Layer 2 of a small transformer language model trained on English Wikipedia (10 layers, counted from 0, width 96).
A neuron's activation on a vector x is SiLU(gate . x) times (in . x), where the dot is the dot product.

Input weights of the MLP neurons that the questions are about. A number n stands for n times 0.0043.
n2 gate: -14 -11 31 14 36 -29 46 -43 -7 -39 20 -49 -20 -12 30 -2 49 -9 -19 30 3 6 -26 17 2 2 -19 9 -19 -37 47 -8 40 38 -28 16 45 14 -17 36 4 4 13 -39 30 -12 -14 56 -19 -29 29 20 4 -9 -18 -30 -2 -61 -17 41 -17 33 2 -20 22 11 19 1 10 38 14 0 0 52 57 13 -17 -7 -1 25 -12 8 -3 4 -19 -13 -8 4 -28 -49 -5 4 -30 -14 -44 29
n12 gate: -12 -9 19 -21 -18 -11 -18 -30 42 14 -12 42 61 -4 15 26 25 26 17 23 34 -60 10 -7 -3 15 -3 -21 -37 28 12 -47 -48 4 51 -6 7 10 -46 20 -36 25 -7 31 -9 73 41 -27 -2 -42 15 14 -31 -12 6 -20 53 -12 -17 -32 -33 12 3 -41 -19 67 -3 -14 -8 25 -15 -32 4 25 49 44 -31 3 11 16 30 47 26 42 -31 -4 -8 -8 8 22 5 -15 0 -70 -39 -23
n29 gate: -6 18 7 -16 -29 -22 -1 17 -28 -24 -16 -35 69 -50 -1 -26 3 -2 -1 -8 -5 20 30 -29 46 11 36 -11 -34 30 0 -12 -28 8 -30 17 58 15 2 -23 -17 69 39 69 -26 -7 24 -13 -2 -23 34 -17 -18 9 15 -2 -15 19 -4 9 30 30 0 13 38 10 -21 9 -2 -19 -50 -14 48 7 -16 8 55 -21 -11 -17 -21 -10 -12 -2 6 -24 -32 18 9 -27 18 -29 6 -6 -24 -18
n78 gate: 0 3 -27 11 -32 -21 -51 -2 26 26 -19 30 16 -16 -30 20 -29 -5 36 -29 9 -58 42 15 29 27 17 38 -11 19 13 10 31 22 -32 -7 -18 -38 -3 -34 -35 26 9 24 -29 20 29 -3 24 -3 8 -42 -17 -11 -16 27 25 -6 -12 -31 -14 52 37 26 -30 2 -45 16 -48 1 -23 22 12 10 -17 8 27 13 45 -5 13 15 -14 5 24 23 5 39 1 -32 -27 12 -27 -15 -15 -12
n88 gate: 22 15 53 35 -15 11 20 28 42 10 -4 -20 -43 11 48 12 53 6 10 2 -6 -48 14 12 -15 -10 8 -24 24 -17 12 -2 -27 21 -19 -34 18 31 -4 8 31 1 -48 -7 -23 -31 -21 16 -8 -28 -1 16 9 30 -38 -9 50 13 2 -32 -5 -29 -1 10 16 -44 -21 -45 13 2 21 9 -13 -4 32 -14 24 37 -20 48 -57 49 38 52 15 37 -9 -44 42 28 69 -23 22 13 17 0
n117 gate: 6 -44 -20 -20 -34 -40 7 40 -4 -7 -29 43 47 -20 4 18 9 5 -23 -5 10 -8 4 42 31 37 95 36 -38 26 48 -14 6 32 -42 20 35 -32 -37 25 -7 33 12 -12 -17 2 3 8 -32 -22 24 -41 -59 -59 -1 12 1 -48 -20 18 3 -9 -5 3 -3 50 -4 -5 -40 -38 -60 -13 -10 -22 -41 20 54 -49 -28 -34 -13 7 -22 39 0 28 22 57 -6 -26 -22 8 -15 38 10 -34
n136 gate: 12 -20 14 10 15 -21 24 4 -11 8 -5 67 6 7 -40 -9 -38 -12 -2 -24 47 -50 5 28 3 32 -16 32 29 -6 -31 35 2 44 -35 32 24 10 -11 44 2 36 45 23 17 -14 29 -12 21 -33 29 2 -35 -32 -6 -8 -38 32 -19 71 -55 3 8 -23 3 -27 2 10 5 30 -5 -23 -16 12 -31 26 -21 -3 34 -20 27 -4 -18 -47 -28 38 -12 20 7 -2 29 -21 -28 17 31 -34
n177 gate: -8 -2 64 -28 16 61 17 -19 -34 5 -17 -16 -2 15 22 -2 13 12 28 53 -9 -6 -19 -5 -12 -42 -22 -10 11 -36 6 -20 14 -44 5 6 13 39 28 -25 -9 -18 14 -3 -15 -17 27 8 30 6 15 -30 -58 13 9 32 -36 -1 -9 4 6 -30 -22 -14 40 -7 26 5 -27 31 -12 -37 -15 -27 26 -8 -4 49 -11 -3 -10 -76 16 -20 -16 8 -18 -13 -53 25 43 -20 28 14 3 -8
n194 gate: 16 12 56 30 11 -26 54 27 -15 32 30 -4 53 -40 -16 38 5 33 -6 59 39 5 28 29 -38 19 36 -9 -3 30 11 10 16 4 -25 10 38 -49 7 2 13 11 0 -21 -60 54 -47 -4 -9 -16 -3 -1 7 -20 -29 13 17 33 3 -1 -40 40 11 -2 5 3 -2 -26 -6 -25 -33 -14 20 0 21 27 -31 26 -13 -2 15 4 6 24 13 9 -58 5 -4 -24 26 -10 18 -2 -12 -22
n201 gate: -8 7 15 2 16 -21 7 28 -19 66 -14 -21 -40 -40 25 36 21 -32 7 0 -9 47 15 0 -37 45 -3 12 16 4 7 -3 -14 18 19 5 14 4 -11 1 7 -11 40 26 -43 -41 -4 34 15 -11 27 -17 -56 14 -18 -55 -25 10 10 -10 18 50 -7 14 16 -16 4 39 -21 17 -8 -6 -14 38 -21 -1 4 -11 -19 12 -33 -1 23 -12 -9 64 -31 1 6 21 36 43 11 6 11 -35
n216 gate: -28 21 34 40 53 15 17 -38 -10 -2 42 -10 -27 -32 32 49 14 26 -11 -39 -18 11 -19 -17 -4 5 -4 -16 11 -18 17 -25 8 -15 -9 -4 21 -26 34 -25 12 -23 -48 16 16 15 4 9 19 25 -45 4 19 5 12 -24 10 36 9 -27 41 4 7 15 9 13 8 3 11 -7 40 44 12 -3 14 -29 19 -13 -13 2 -29 22 25 17 -39 6 -18 -32 -16 -7 26 -4 46 -13 23 -12
n2 in: -47 -25 -52 6 -16 -57 -11 -12 -29 28 18 -25 -1 -28 -18 -16 -23 -27 -21 17 -51 34 2 -47 9 -16 24 -30 30 -44 -31 9 40 4 32 -9 21 -27 7 -26 -9 -9 -9 -30 2 4 -25 13 5 -13 20 20 8 -9 30 10 4 7 5 14 0 16 16 -1 -20 3 -17 -45 27 23 -20 -13 -6 13 27 -1 42 -30 48 -9 7 -9 6 -32 8 -41 30 36 10 -8 -31 -12 15 -38 -40 -21
n12 in: -15 -25 -18 -16 -10 -15 44 7 -7 26 3 13 8 -14 -10 -14 1 -2 19 19 -17 -1 17 36 2 0 29 30 22 -1 31 -13 14 -12 -9 21 -20 -71 -36 7 42 36 -2 23 20 7 44 72 7 -30 -34 4 37 7 10 -25 -11 -38 1 9 5 -23 -21 -10 45 19 -7 -11 2 -4 -6 -33 6 -10 32 6 21 -9 36 34 45 4 38 19 11 -38 17 30 -55 37 -7 7 54 -18 -4 -8
n29 in: 23 21 -26 -22 44 -38 -42 7 -37 -16 15 -7 -20 3 11 -22 56 0 35 -35 -4 33 -27 3 15 38 4 -16 -29 -3 -7 16 3 4 -24 -7 -3 1 51 1 -9 -1 12 6 13 -2 52 -22 7 33 33 -2 -9 5 43 -11 22 53 -11 3 -2 33 35 22 -15 11 -15 57 21 0 -19 10 -6 -7 -15 -8 14 -33 -13 -1 43 -20 -7 -21 9 12 1 16 -24 -32 -18 6 26 -28 -1 -13
n78 in: -2 -15 -18 -18 -7 7 -15 28 -36 7 -17 1 14 29 -1 -47 -34 26 -23 5 8 -3 -34 4 11 7 -42 -8 16 16 -23 -45 23 39 -7 12 33 18 -5 7 20 13 -14 -22 -21 -3 16 -19 11 -35 -12 13 3 -46 1 -14 -5 8 29 -3 29 31 27 -22 -36 10 -41 -19 -22 -5 21 2 38 18 -4 -11 -16 -32 1 1 35 -18 -11 -52 -12 -16 -7 -15 -58 19 -23 18 13 -16 16 33
n88 in: -22 -17 20 34 -12 52 40 31 1 3 -3 -37 0 0 -9 -11 -1 23 18 6 12 -20 -3 -1 -19 -7 26 -23 34 -15 -29 -15 0 -21 -1 -38 11 24 48 -20 -26 -12 24 -62 35 -3 15 -2 -24 1 20 36 6 17 28 -6 7 10 -65 17 -4 25 -10 -12 -11 -8 29 -19 7 2 44 -16 -27 1 -5 -21 15 12 -23 42 -4 23 0 -13 16 -16 19 -32 22 39 42 -15 25 -6 -42 47
n117 in: 24 25 51 -30 -12 -7 2 -22 8 -37 -36 -8 -34 -46 41 25 -11 -27 -7 5 -11 12 -18 14 -28 52 38 32 -6 43 9 17 -4 67 43 -5 -8 16 26 32 11 -13 18 -26 14 12 -8 -27 -2 -15 -13 1 -36 1 -30 -13 43 47 18 -33 -3 30 38 15 33 -5 6 -33 2 -7 -13 9 20 41 -2 11 30 28 3 24 10 12 8 28 -10 53 -17 -11 50 40 18 8 8 19 7 -32
n136 in: 6 9 13 -42 -4 8 -1 18 -1 -9 -36 -10 4 -5 35 19 8 -22 -28 10 37 7 -34 -4 10 39 24 7 18 23 2 -18 2 61 -27 -25 20 -31 7 31 19 6 8 -1 -15 17 37 17 -6 15 -39 24 -29 -4 19 -19 30 -26 17 0 10 22 -69 -2 0 -4 -31 -6 -52 40 25 -1 -16 21 -33 -32 -22 33 42 42 12 -1 -27 -5 -38 -1 16 -29 -37 3 33 -2 45 24 -16 19
n177 in: 33 -1 15 -1 -28 -3 25 -32 -7 -12 -33 3 23 8 -6 1 -2 -19 28 19 10 1 -59 17 28 23 -10 -1 -40 -3 -8 -2 10 -19 32 7 5 -14 -63 -19 -20 55 5 -22 42 -3 29 22 21 -27 -21 31 -17 -23 -5 -3 -35 -7 -3 -9 -10 -6 -18 2 30 -7 -27 -14 -61 5 -23 4 8 -4 -9 15 -14 20 -7 -8 9 -5 5 6 -26 -22 -10 44 -32 8 -19 21 -37 -14 -28 -40
n194 in: -9 15 -4 13 5 -11 27 -4 35 -13 -1 70 14 -13 -20 8 -34 -37 26 4 27 -20 -31 23 14 12 27 34 -32 32 47 20 -24 -35 -34 -15 31 1 -17 37 -8 4 3 32 37 10 -31 -35 -10 -5 12 18 15 -6 22 -19 5 -8 18 5 -39 9 -58 38 0 17 30 -42 -59 -12 2 -15 8 28 -4 -1 21 -21 -23 11 37 32 -27 25 13 -2 -41 9 8 30 17 -53 6 10 -27 -25
n201 in: -12 -16 -7 -12 43 5 -22 -7 12 32 39 1 39 48 -50 6 9 22 11 -39 -5 7 16 -36 -8 -35 -15 -22 42 22 17 -2 5 -20 7 -17 1 23 17 -29 61 -42 2 -5 7 -14 1 -29 24 -15 21 -7 0 -17 26 -15 -9 34 2 11 3 28 11 10 -18 0 -11 -36 15 -3 -12 -9 -7 -3 0 -1 38 -10 32 -12 -43 -38 -3 -4 8 61 20 3 31 -15 18 -17 6 13 -28 -1
n216 in: 22 24 -31 -9 -32 5 -5 1 17 33 18 28 -22 -9 11 -17 -12 -15 -16 16 -3 -30 -9 7 15 -11 26 10 -3 -21 -34 0 20 47 -14 -27 -33 -17 -9 1 -22 2 69 -35 -35 7 -23 12 -23 9 7 -18 18 1 -24 -21 -53 -8 -38 -3 -15 -23 19 -34 -15 -3 -9 66 -1 26 38 1 38 12 17 24 -18 12 -13 37 8 -5 -6 -11 15 28 -13 24 -18 11 -29 38 5 12 -21 8

Each question shows a token from some text and the vector x that enters the MLP there. A number n stands for n times 0.033.

"2": -3 6 -23 10 0 18 -21 -2 -8 40 -33 -27 1 5 7 -16 -6 -19 -43 17 -9 -26 -15 -30 -9 -6 -31 -3 2 -19 0 44 0 6 7 5 -2 -13 2 -2 -5 24 -16 -16 11 -31 0 21 11 15 9 15 9 -22 -6 -30 7 6 13 -18 -13 -11 -6 16 26 9 -9 10 2 -29 6 17 -11 -34 20 32 6 -19 -11 9 -7 -11 17 1 14 -23 19 -5 2 9 2 2 25 21 -26 -4
The three highest activations, in order: n194, n117, n136

"st": 4 3 -15 -4 6 9 -5 18 18 -5 22 -9 15 38 2 9 -13 28 -1 -9 28 21 -28 12 1 -20 -4 11 -36 1 -5 9 9 -22 9 12 -2 -37 7 58 -7 19 -2 -8 24 -2 5 50 0 -5 -47 19 5 -21 -30 25 -15 -11 -16 -17 7 -5 -26 -8 20 -17 13 0 -13 28 -4 -2 -4 13 -2 -6 23 -3 -25 -3 19 -18 27 -34 28 -18 7 -10 8 -13 -22 2 5 -8 -1 45
Which neuron fires most, and how strongly? n201, at about 0.25

"ed": -2 21 -1 11 -4 -1 39 15 -9 -16 40 25 -69 -17 10 2 16 21 -9 9 -15 -17 -24 -14 -12 -5 -2 -1 4 -11 -6 -23 -14 6 12 9 -7 -24 2 24 15 -20 -18 6 6 -23 -15 -2 -2 3 -9 5 -14 25 -11 7 5 28 27 7 -1 18 -29 4 16 -33 -9 10 21 12 23 12 33 20 -7 2 -48 -4 0 43 -8 11 1 -23 30 9 26 -31 -17 -28 4 -22 1 -3 -6 9
The two highest activations, in order: n216, n88

"ian": 14 3 -15 -4 -17 12 6 -17 10 22 -21 -18 -14 -49 -14 41 -2 -13 32 -36 9 8 -37 -3 -13 -3 8 0 0 -4 3 8 9 42 13 18 -1 6 12 -12 20 -16 11 29 -8 -11 -6 10 -29 9 2 -10 -9 -6 9 15 -8 6 46 13 -29 -18 15 -1 -36 -12 -8 -7 -1 13 9 4 -18 -29 30 35 -5 13 12 5 16 0 16 -4 -25 8 24 5 2 20 18 -81 15 1 -2 -3
Which of these neurons fires most? n136

".": 12 16 2 5 -22 28 12 -9 -12 3 16 -26 1 -9 4 -13 9 -35 -12 -6 -16 -51 -31 -23 -1 -16 6 6 -5 -4 13 -29 -8 14 -3 26 -12 -15 -16 5 20 -14 -19 -38 3 0 21 -9 -12 -1 -40 -35 22 -28 -4 -18 -16 26 -1 26 -3 -16 -3 -13 -11 9 6 16 27 -16 -5 -4 -11 -31 7 -31 -41 30 -10 17 2 -15 27 5 39 3 -21 -8 -5 -8 4 -25 6 8 -8 2
Which of these neurons fires most? n216

" D": 6 -1 -16 -21 19 29 18 4 25 -28 8 -37 20 10 7 13 -15 -7 -13 24 -8 14 -12 2 -10 18 24 -19 6 -1 16 11 7 -2 9 7 -12 -27 -15 19 9 -8 -7 -10 -6 -19 12 -5 16 13 -24 -6 -2 19 -15 22 -17 36 11 3 6 5 -13 -15 -17 -6 -17 3 -1 11 8 10 -8 6 -9 -12 10 -71 9 -69 4 5 21 28 -14 -53 -6 -15 -22 18 -11 17 10 -8 -16 0
The two highest activations, in order: n88, n201

"ay": 7 6 -21 -5 33 35 -36 -21 6 14 29 24 -4 9 -17 44 36 -16 -8 30 31 18 6 -5 14 -8 -5 -12 -39 -8 23 3 12 -9 -5 -8 -5 3 36 41 10 -17 -15 -13 -29 -20 -5 0 -11 -11 -17 11 27 -13 21 14 10 19 4 11 -10 -6 55 -6 -25 0 15 -21 1 -16 4 0 18 3 -5 1 35 20 14 21 -20 4 37 19 -11 -2 -15 -24 -3 6 5 -23 -32 -12 21 -25
Which of these neurons fires most? n136

"ore": 3 15 -3 5 -16 -14 -4 -6 -9 42 -26 17 12 -15 -8 17 37 10 25 15 11 -24 -27 16 -25 15 -22 22 -40 -8 20 -8 10 15 24 8 -1 -12 3 4 17 -14 -6 21 -24 -7 -3 -12 -21 6 -23 12 -1 2 -33 -1 -2 -26 -4 -4 -2 14 8 -27 -4 32 20 -5 -21 -33 36 15 6 28 37 29 5 -25 4 -4 16 1 46 3 -5 -28 -6 23 15 -13 4 2 0 -11 17 6
The two highest activations, in order: n12, n194

" ==\n": -2 6 -9 5 1 -17 -54 9 26 1 -16 -28 -19 3 -9 -27 44 2 -19 -5 -10 -11 -14 6 -25 -8 12 20 -5 3 44 -11 13 -13 -13 9 24 2 13 -25 -4 -43 -16 -29 -8 -2 19 -39 -9 7 -44 -14 -4 -11 -10 -36 -17 20 -1 24 10 -1 -7 -5 1 1 -24 10 -14 7 1 5 -10 -24 -38 18 18 21 15 18 -12 -12 25 4 15 1 -11 -29 0 -34 -13 -34 -8 2 -21 -32
Which of these neurons fires most? n12

" f": 6 35 -9 4 4 25 -15 -12 -2 -9 -22 -17 7 9 -7 -18 5 20 32 11 0 -21 -3 -10 -40 -5 33 16 17 -11 57 -9 -29 -16 6 11 -12 -25 10 32 -27 -20 17 26 6 -27 6 30 22 19 -34 -4 5 -6 -15 2 -9 11 -29 -3 -9 -30 -6 12 9 13 -39 -5 13 -21 -16 6 -7 13 -10 14 41 -9 -2 3 -2 7 16 -41 -13 22 6 -1 6 -13 -9 13 -2 -2 17 14
Which neuron fires most, and how strongly? n2, at about 0.17

"ident": 5 27 30 8 -21 -21 -2 1 -2 16 37 -7 -14 -2 6 18 -54 -9 3 -21 0 4 -24 -13 -18 -23 -4 4 14 -12 8 1 8 -25 14 -6 -23 -3 -30 7 16 3 -1 7 10 -21 -21 -6 -7 5 -16 0 35 54 -24 15 -1 2 -11 -1 19 -19 16 22 4 -23 16 1 35 -8 -8 25 -28 5 -11 -5 -25 -54 -6 6 12 -8 32 28 0 32 -5 -25 -52 -10 -2 11 -42 -14 25 -24
The three highest activations, in order: n136, n78, n29

" bro": 4 17 -19 -13 -37 36 -16 7 10 -11 36 -11 10 45 -2 11 -13 -44 17 -18 22 7 -36 10 -31 -12 6 40 -3 -16 3 19 3 -1 5 -6 -15 -2 -3 -12 -2 -34 4 10 -13 19 12 14 15 -2 -5 9 3 -36 2 5 -45 -7 6 14 -15 -9 -5 11 11 -3 3 -11 21 -23 -19 17 -4 7 7 3 14 -44 34 20 -2 -19 -1 -14 -7 17 -13 -11 40 -25 -1 8 -47 18 -14 47
Which neuron fires most, and how strongly? n12, at about 0.18

"cept": 8 -24 35 -14 -16 -6 -13 -1 -8 -6 7 -25 7 15 -13 -7 16 -2 8 -3 17 6 -15 -22 26 -16 3 -45 -33 -16 -20 9 -17 -15 18 -24 -7 6 27 -15 -2 -18 -32 -18 36 9 9 -2 5 5 -31 -8 29 40 -25 21 -2 6 -12 -11 11 1 17 -7 -24 -2 13 19 4 1 -5 -11 22 -9 30 -3 1 -6 8 6 -2 -23 28 -8 -11 -25 3 -38 4 -30 20 56 8 -8 17 -13
Which neuron fires most, and how strongly? n194, at about 0.42

"ad": 16 22 4 6 18 4 -12 1 7 18 -20 -4 13 21 -1 -8 14 21 -19 29 -40 8 -3 -19 7 -11 6 1 -37 -19 -4 9 -16 -30 22 -26 -20 -9 17 -4 -14 -4 -5 -10 -17 1 10 19 -25 -3 -26 -11 0 -4 11 0 30 7 22 -7 -20 35 13 -22 12 -33 3 11 -9 -17 2 -14 36 -8 -11 -19 -37 15 -7 -24 -9 1 -37 18 -40 -29 1 10 20 20 1 23 -34 -30 -16 22
Which of these neurons fires most? n201

" to": -3 1 21 -8 -33 7 8 -12 -17 -8 18 -9 -22 1 -4 -6 12 -31 -18 -2 25 -11 -33 -17 -14 -10 28 19 -9 -2 -11 8 -38 2 -18 -9 -35 -8 -29 3 -31 -44 2 5 -10 -15 4 -17 -8 8 -16 0 -13 7 19 -29 -11 12 15 5 15 -9 7 -26 -21 -35 2 -16 18 -12 -18 23 3 10 26 6 1 12 -21 30 23 -15 -35 -5 3 -18 -6 5 -1 -15 8 7 1 25 2 45
Which neuron fires most, and how strongly? n12, at about 0.16

" H": 22 -7 -28 -1 -31 17 14 0 -1 7 17 3 17 -5 -1 -17 32 -1 7 34 1 15 -2 -1 -17 24 34 31 21 -1 21 -1 -13 -7 2 -7 14 2 0 28 11 -11 -4 -9 -23 -11 -7 8 19 19 -56 7 5 -21 -3 10 -7 27 25 -8 -12 -16 4 -14 -34 -6 8 1 -17 -20 5 9 -18 -23 -26 -9 4 -9 -6 -23 0 19 9 -16 7 0 -5 -27 11 4 -2 43 7 28 -20 -3
Which neuron fires most, and how strongly? n117, at about 0.17

"ff": 5 56 16 0 15 -18 29 7 -12 4 -19 4 -39 2 0 20 -15 -2 -6 28 -3 6 -28 -28 7 -10 6 -19 -9 3 4 -11 -14 -16 7 13 -19 -23 9 36 1 -19 35 16 37 -12 12 25 -1 -4 -16 43 -5 -9 1 10 6 -8 -37 7 -36 4 -10 3 -7 24 -26 -26 2 -11 22 16 3 -19 15 -4 5 -24 -14 -27 5 6 -3 -33 22 -17 -21 19 31 -26 -28 -16 2 -3 2 4
Which of these neurons fires most? n2

" Lab": -10 -31 -43 21 -21 -21 -14 -1 -2 -27 -27 -33 10 -19 -20 -13 30 8 -10 7 15 26 7 -14 21 17 -5 26 -29 -6 -17 -2 12 -6 1 -10 -3 9 27 -3 30 -42 6 -18 -24 -23 -2 1 5 9 -12 -12 -1 8 -5 15 8 -16 -31 -39 -16 11 7 5 -30 -14 8 -7 26 2 4 17 30 -10 -4 -34 19 -23 7 -39 17 -19 -14 -33 -13 8 -20 6 -38 -2 6 -4 -12 -5 -1 -23
Which of these neurons fires most? n29

" g": -1 -8 12 6 -4 33 0 4 21 12 0 4 -25 -45 -7 -43 -6 -35 7 13 -12 21 -1 4 6 6 11 -5 -27 10 9 14 -9 0 30 1 -24 -33 10 9 21 -14 -2 -5 -6 -4 2 29 12 7 -49 -19 3 -15 -8 14 -9 15 -28 8 2 -12 -7 10 -20 -12 -40 -7 27 -9 -13 46 -9 24 5 -11 73 8 -36 17 0 2 7 -10 -15 10 -5 -2 -1 -13 -3 30 -21 17 -16 15
Which neuron fires most, and how strongly? n216, at about 0.21

" I": 8 -1 -2 -9 4 50 -13 0 -4 -5 -22 -13 3 47 10 2 -16 -9 -6 6 -7 14 -20 -3 -8 34 -4 21 -8 -10 -15 7 -28 -11 2 -6 -2 10 -8 -20 3 -39 -18 -4 17 8 -15 1 2 7 -33 -12 6 -65 -28 -13 2 7 0 21 -1 -16 -6 -22 -22 -9 33 -15 -22 -4 -1 20 23 14 29 13 21 32 16 -31 -2 11 -27 -32 -20 -30 25 -10 17 33 23 16 13 -23 -32 -7
Which neuron fires most, and how strongly? n29, at about 0.31

"ced": -5 54 7 -7 3 5 -14 -6 7 -26 40 23 -36 -44 9 42 -18 35 16 6 -3 -18 -27 -32 -18 -7 8 2 9 -25 4 13 6 -10 0 7 -2 -19 -13 -34 9 7 -18 3 31 -18 -1 -21 -19 10 -14 -9 13 26 18 -9 18 19 42 7 1 28 -3 0 -21 -4 42 22 13 12 15 0 27 21 25 2 -26 -24 -11 36 11 11 19 -2 15 -12 0 -18 -2 -13 -16 -9 13 -19 -7 17
The two highest activations, in order: n216, n177

"ating": 15 40 34 -3 12 16 1 -23 -3 -28 7 8 -30 7 2 1 -5 15 -23 18 6 -40 -21 -8 -32 -25 -16 -8 -18 4 -17 -6 -4 25 -3 -1 5 34 24 3 -6 -24 -43 -3 17 -18 37 31 -16 4 -30 -7 -26 3 27 4 14 22 -8 -17 3 -10 -5 6 28 -8 2 18 -19 0 8 17 -10 45 38 -23 -37 -41 13 24 21 -7 5 8 -4 -7 -16 8 -16 1 5 1 31 -2 14 -6
Which neuron fires most, and how strongly? n88, at about 0.21

"9": -14 18 -19 -16 -17 18 -34 -18 37 8 22 19 -1 5 7 -2 35 -20 -6 22 -11 2 -34 -5 -40 0 -25 -12 8 -21 -7 29 7 -1 17 -4 6 2 -14 -4 15 6 48 -22 -43 -9 7 14 0 19 13 9 -15 4 1 -29 22 15 -9 28 9 13 11 0 30 -13 3 16 13 5 9 -16 4 5 11 -10 -5 -17 16 -15 9 4 -16 9 -11 -4 -11 -6 -16 -27 -14 -10 23 30 -8 -7
The three highest activations, in order: n2, n201, n194

"3": 1 34 -7 0 0 -19 -3 -9 19 26 -30 -43 -1 6 6 -5 22 -9 -30 -12 19 7 -12 11 15 -2 -53 -19 -14 -16 -18 11 17 5 -9 8 -18 8 24 9 -11 20 -24 -25 17 -14 -5 49 -3 16 0 -11 4 -13 -33 -30 8 19 6 17 22 21 -12 -7 -7 -20 7 -2 -10 16 8 21 -28 -10 14 14 37 36 4 -1 4 -15 38 -9 15 -9 -3 -17 -38 4 -22 -17 28 -14 -10 -5
The three highest activations, in order: n2, n194, n177

"um": 10 -6 -24 6 36 -23 -7 -12 -1 -7 -14 -18 10 -69 16 0 8 4 9 -3 11 23 -9 0 -5 -8 2 -14 -2 7 -20 -16 45 3 -8 -2 -32 30 7 24 -18 -32 -6 -27 24 -17 -2 -4 -10 0 -10 -3 24 -23 11 -10 15 -6 -5 -5 -8 -3 -29 -24 -38 17 20 5 -12 -18 21 -17 -1 19 25 56 -8 11 -26 2 -19 23 -8 17 7 48 11 -2 -2 -32 -1 10 47 -22 1 13
Which of these neurons fires most? n216

" C": 16 -12 -30 -2 -3 3 -2 14 5 -30 -2 -4 7 -13 9 -16 -7 -24 12 23 0 4 4 33 -11 21 4 -14 9 -11 13 -6 -35 6 7 -6 5 16 8 -29 -4 -30 8 -4 -12 -22 -8 22 6 7 -74 -5 -5 -33 -21 16 -4 11 -2 -14 -4 8 -5 6 -2 6 1 0 5 -2 2 -2 10 -9 -13 -5 38 -2 -7 -30 15 -8 7 -3 -4 -10 -49 -4 9 9 -6 -11 15 4 -21 -1
The three highest activations, in order: n117, n194, n177

" the": -2 -15 21 14 13 -6 -23 -10 -10 -32 -13 8 -13 2 0 -9 38 -39 -6 -3 -19 2 -72 -10 5 -6 12 4 -3 15 1 -2 0 6 -3 10 -19 -30 11 -1 -8 -5 8 -9 11 -3 -16 2 22 20 -16 -1 -6 2 9 19 12 -1 3 -27 0 22 15 -10 7 18 33 22 11 26 -10 13 9 -12 4 -23 24 10 -10 2 14 12 -34 -8 8 10 3 -23 18 12 -6 -22 10 4 -5 -8
Which of these neurons fires most? n12

"an": 17 21 -8 -13 -17 -14 -24 -28 37 -21 36 -23 -29 22 -6 29 -24 -28 2 -18 -6 21 2 3 -9 16 -18 -3 -34 9 15 -4 5 5 -13 13 -22 7 16 -10 28 -12 -19 -33 -41 -1 -17 -13 -3 6 -15 7 -9 -16 -3 6 9 32 30 15 -9 23 8 -2 -13 -16 -12 7 -18 14 -8 1 27 -32 -7 23 -39 28 8 11 -16 6 -3 21 -32 -22 16 -3 24 -18 6 -14 -29 -4 25 -40
The two highest activations, in order: n12, n2

" and": 14 17 -7 23 6 1 -2 -10 7 -23 35 6 -10 -6 -5 3 -1 -12 3 -21 28 -40 -42 2 -16 -27 -8 -16 -15 -5 -17 -10 -51 -15 -4 23 -20 22 -10 -5 -2 -16 16 -4 16 -4 -12 -36 -15 19 3 -8 -6 2 34 -5 1 39 -6 6 -3 -27 18 -16 4 12 -1 4 15 19 -2 10 -9 -22 29 35 11 25 13 15 -6 9 -15 -17 15 -3 35 -3 -3 11 -1 -6 5 33 -18 10
Which of these neurons fires most? n78

" |": -19 17 -28 28 18 -8 -10 -37 -11 6 12 -22 -12 3 -2 -1 14 -7 -16 -8 13 -2 -11 2 -21 20 21 20 -37 -13 0 -50 2 2 1 2 -18 -9 21 -28 22 -26 -1 -15 -1 -9 0 -21 10 14 28 -7 5 -25 3 23 6 14 14 -7 5 4 -2 10 -4 -4 -16 1 -8 -23 -5 4 -4 -19 -10 0 3 10 4 2 1 -4 6 2 11 -28 -24 -5 -5 -3 11 4 3 11 -11 -23
Which neuron fires most, and how strongly? n12, at about 0.14

" ad": 0 -15 17 12 18 -4 -5 -11 51 -2 -7 -2 -5 11 -9 -9 -23 -27 11 34 40 11 -22 6 5 -18 -2 -5 7 -16 7 -4 -25 -3 8 6 -26 34 5 -15 18 -43 -24 7 -4 9 29 5 -2 15 -17 -3 1 -5 -26 15 -36 -2 3 17 -24 -3 -19 -27 12 5 -18 -6 31 -25 2 -4 -1 15 -3 15 37 -24 9 0 10 42 -27 -21 -26 5 17 -12 50 35 -3 -13 -17 16 -2 14
The two highest activations, in order: n29, n88

"or": 8 -7 12 -3 38 -19 -13 1 -16 11 33 -11 12 4 -15 9 -26 10 -34 -38 4 29 -7 18 -24 -23 16 -12 -29 -6 13 10 16 29 11 -4 -7 33 12 31 11 -12 -14 -32 -11 -3 -37 0 -6 -13 2 -10 32 7 -27 3 -22 -3 28 13 13 26 23 17 13 7 15 -3 -18 2 -4 18 12 -28 -5 4 -4 -32 5 -18 -14 2 -24 -29 3 -13 19 8 0 -53 16 14 44 -15 -26 -3
Which of these neurons fires most? n2

" cont": 8 1 3 1 10 -29 51 -16 46 -19 -73 1 -7 -6 -11 -32 10 -9 -19 -10 -21 -23 2 -9 -28 7 -5 -7 -24 -13 -2 22 12 14 -3 -14 -7 6 2 -16 -23 -43 -10 -30 26 -7 -5 -3 -20 14 -15 -14 2 18 8 23 -3 -17 -12 -19 14 -14 4 -23 -36 -11 -12 -1 40 0 -9 16 17 36 19 17 45 -12 -4 -18 -1 -11 44 -22 4 3 3 -8 -7 -20 -27 -19 21 13 -12 5
The three highest activations, in order: n2, n136, n194

" Gre": 6 -35 -12 17 -9 30 -16 2 -29 -26 7 15 8 -11 -2 -32 -20 -4 8 15 -2 -5 -12 -8 -21 30 26 -6 -5 7 0 23 -21 14 18 7 1 -5 31 17 -10 -42 -6 12 16 -1 -1 37 -21 -8 8 5 20 -26 -17 -15 -16 -11 20 -14 -27 9 -5 50 -49 -25 33 7 27 -12 16 37 -19 -14 -6 -26 12 -6 11 -11 -19 2 -5 15 -21 -8 -11 20 9 1 1 -1 13 2 -32 16
The three highest activations, in order: n177, n12, n78

"ie": 4 -28 19 5 -7 39 -17 -11 0 34 35 4 -3 -23 8 9 -28 -2 -13 13 -3 -25 -26 12 -22 -3 -14 17 -21 -6 7 14 5 24 13 1 -22 -14 7 30 27 -6 4 18 -2 9 1 12 52 -1 -44 4 -1 -24 -40 8 -5 -13 16 16 -3 -15 4 0 2 4 -8 -6 -12 -21 -20 -23 13 18 47 41 -41 7 21 19 10 9 52 -10 -6 -20 -3 -1 -2 8 -8 6 34 -20 8 -28
Which neuron fires most, and how strongly? n12, at about 2.6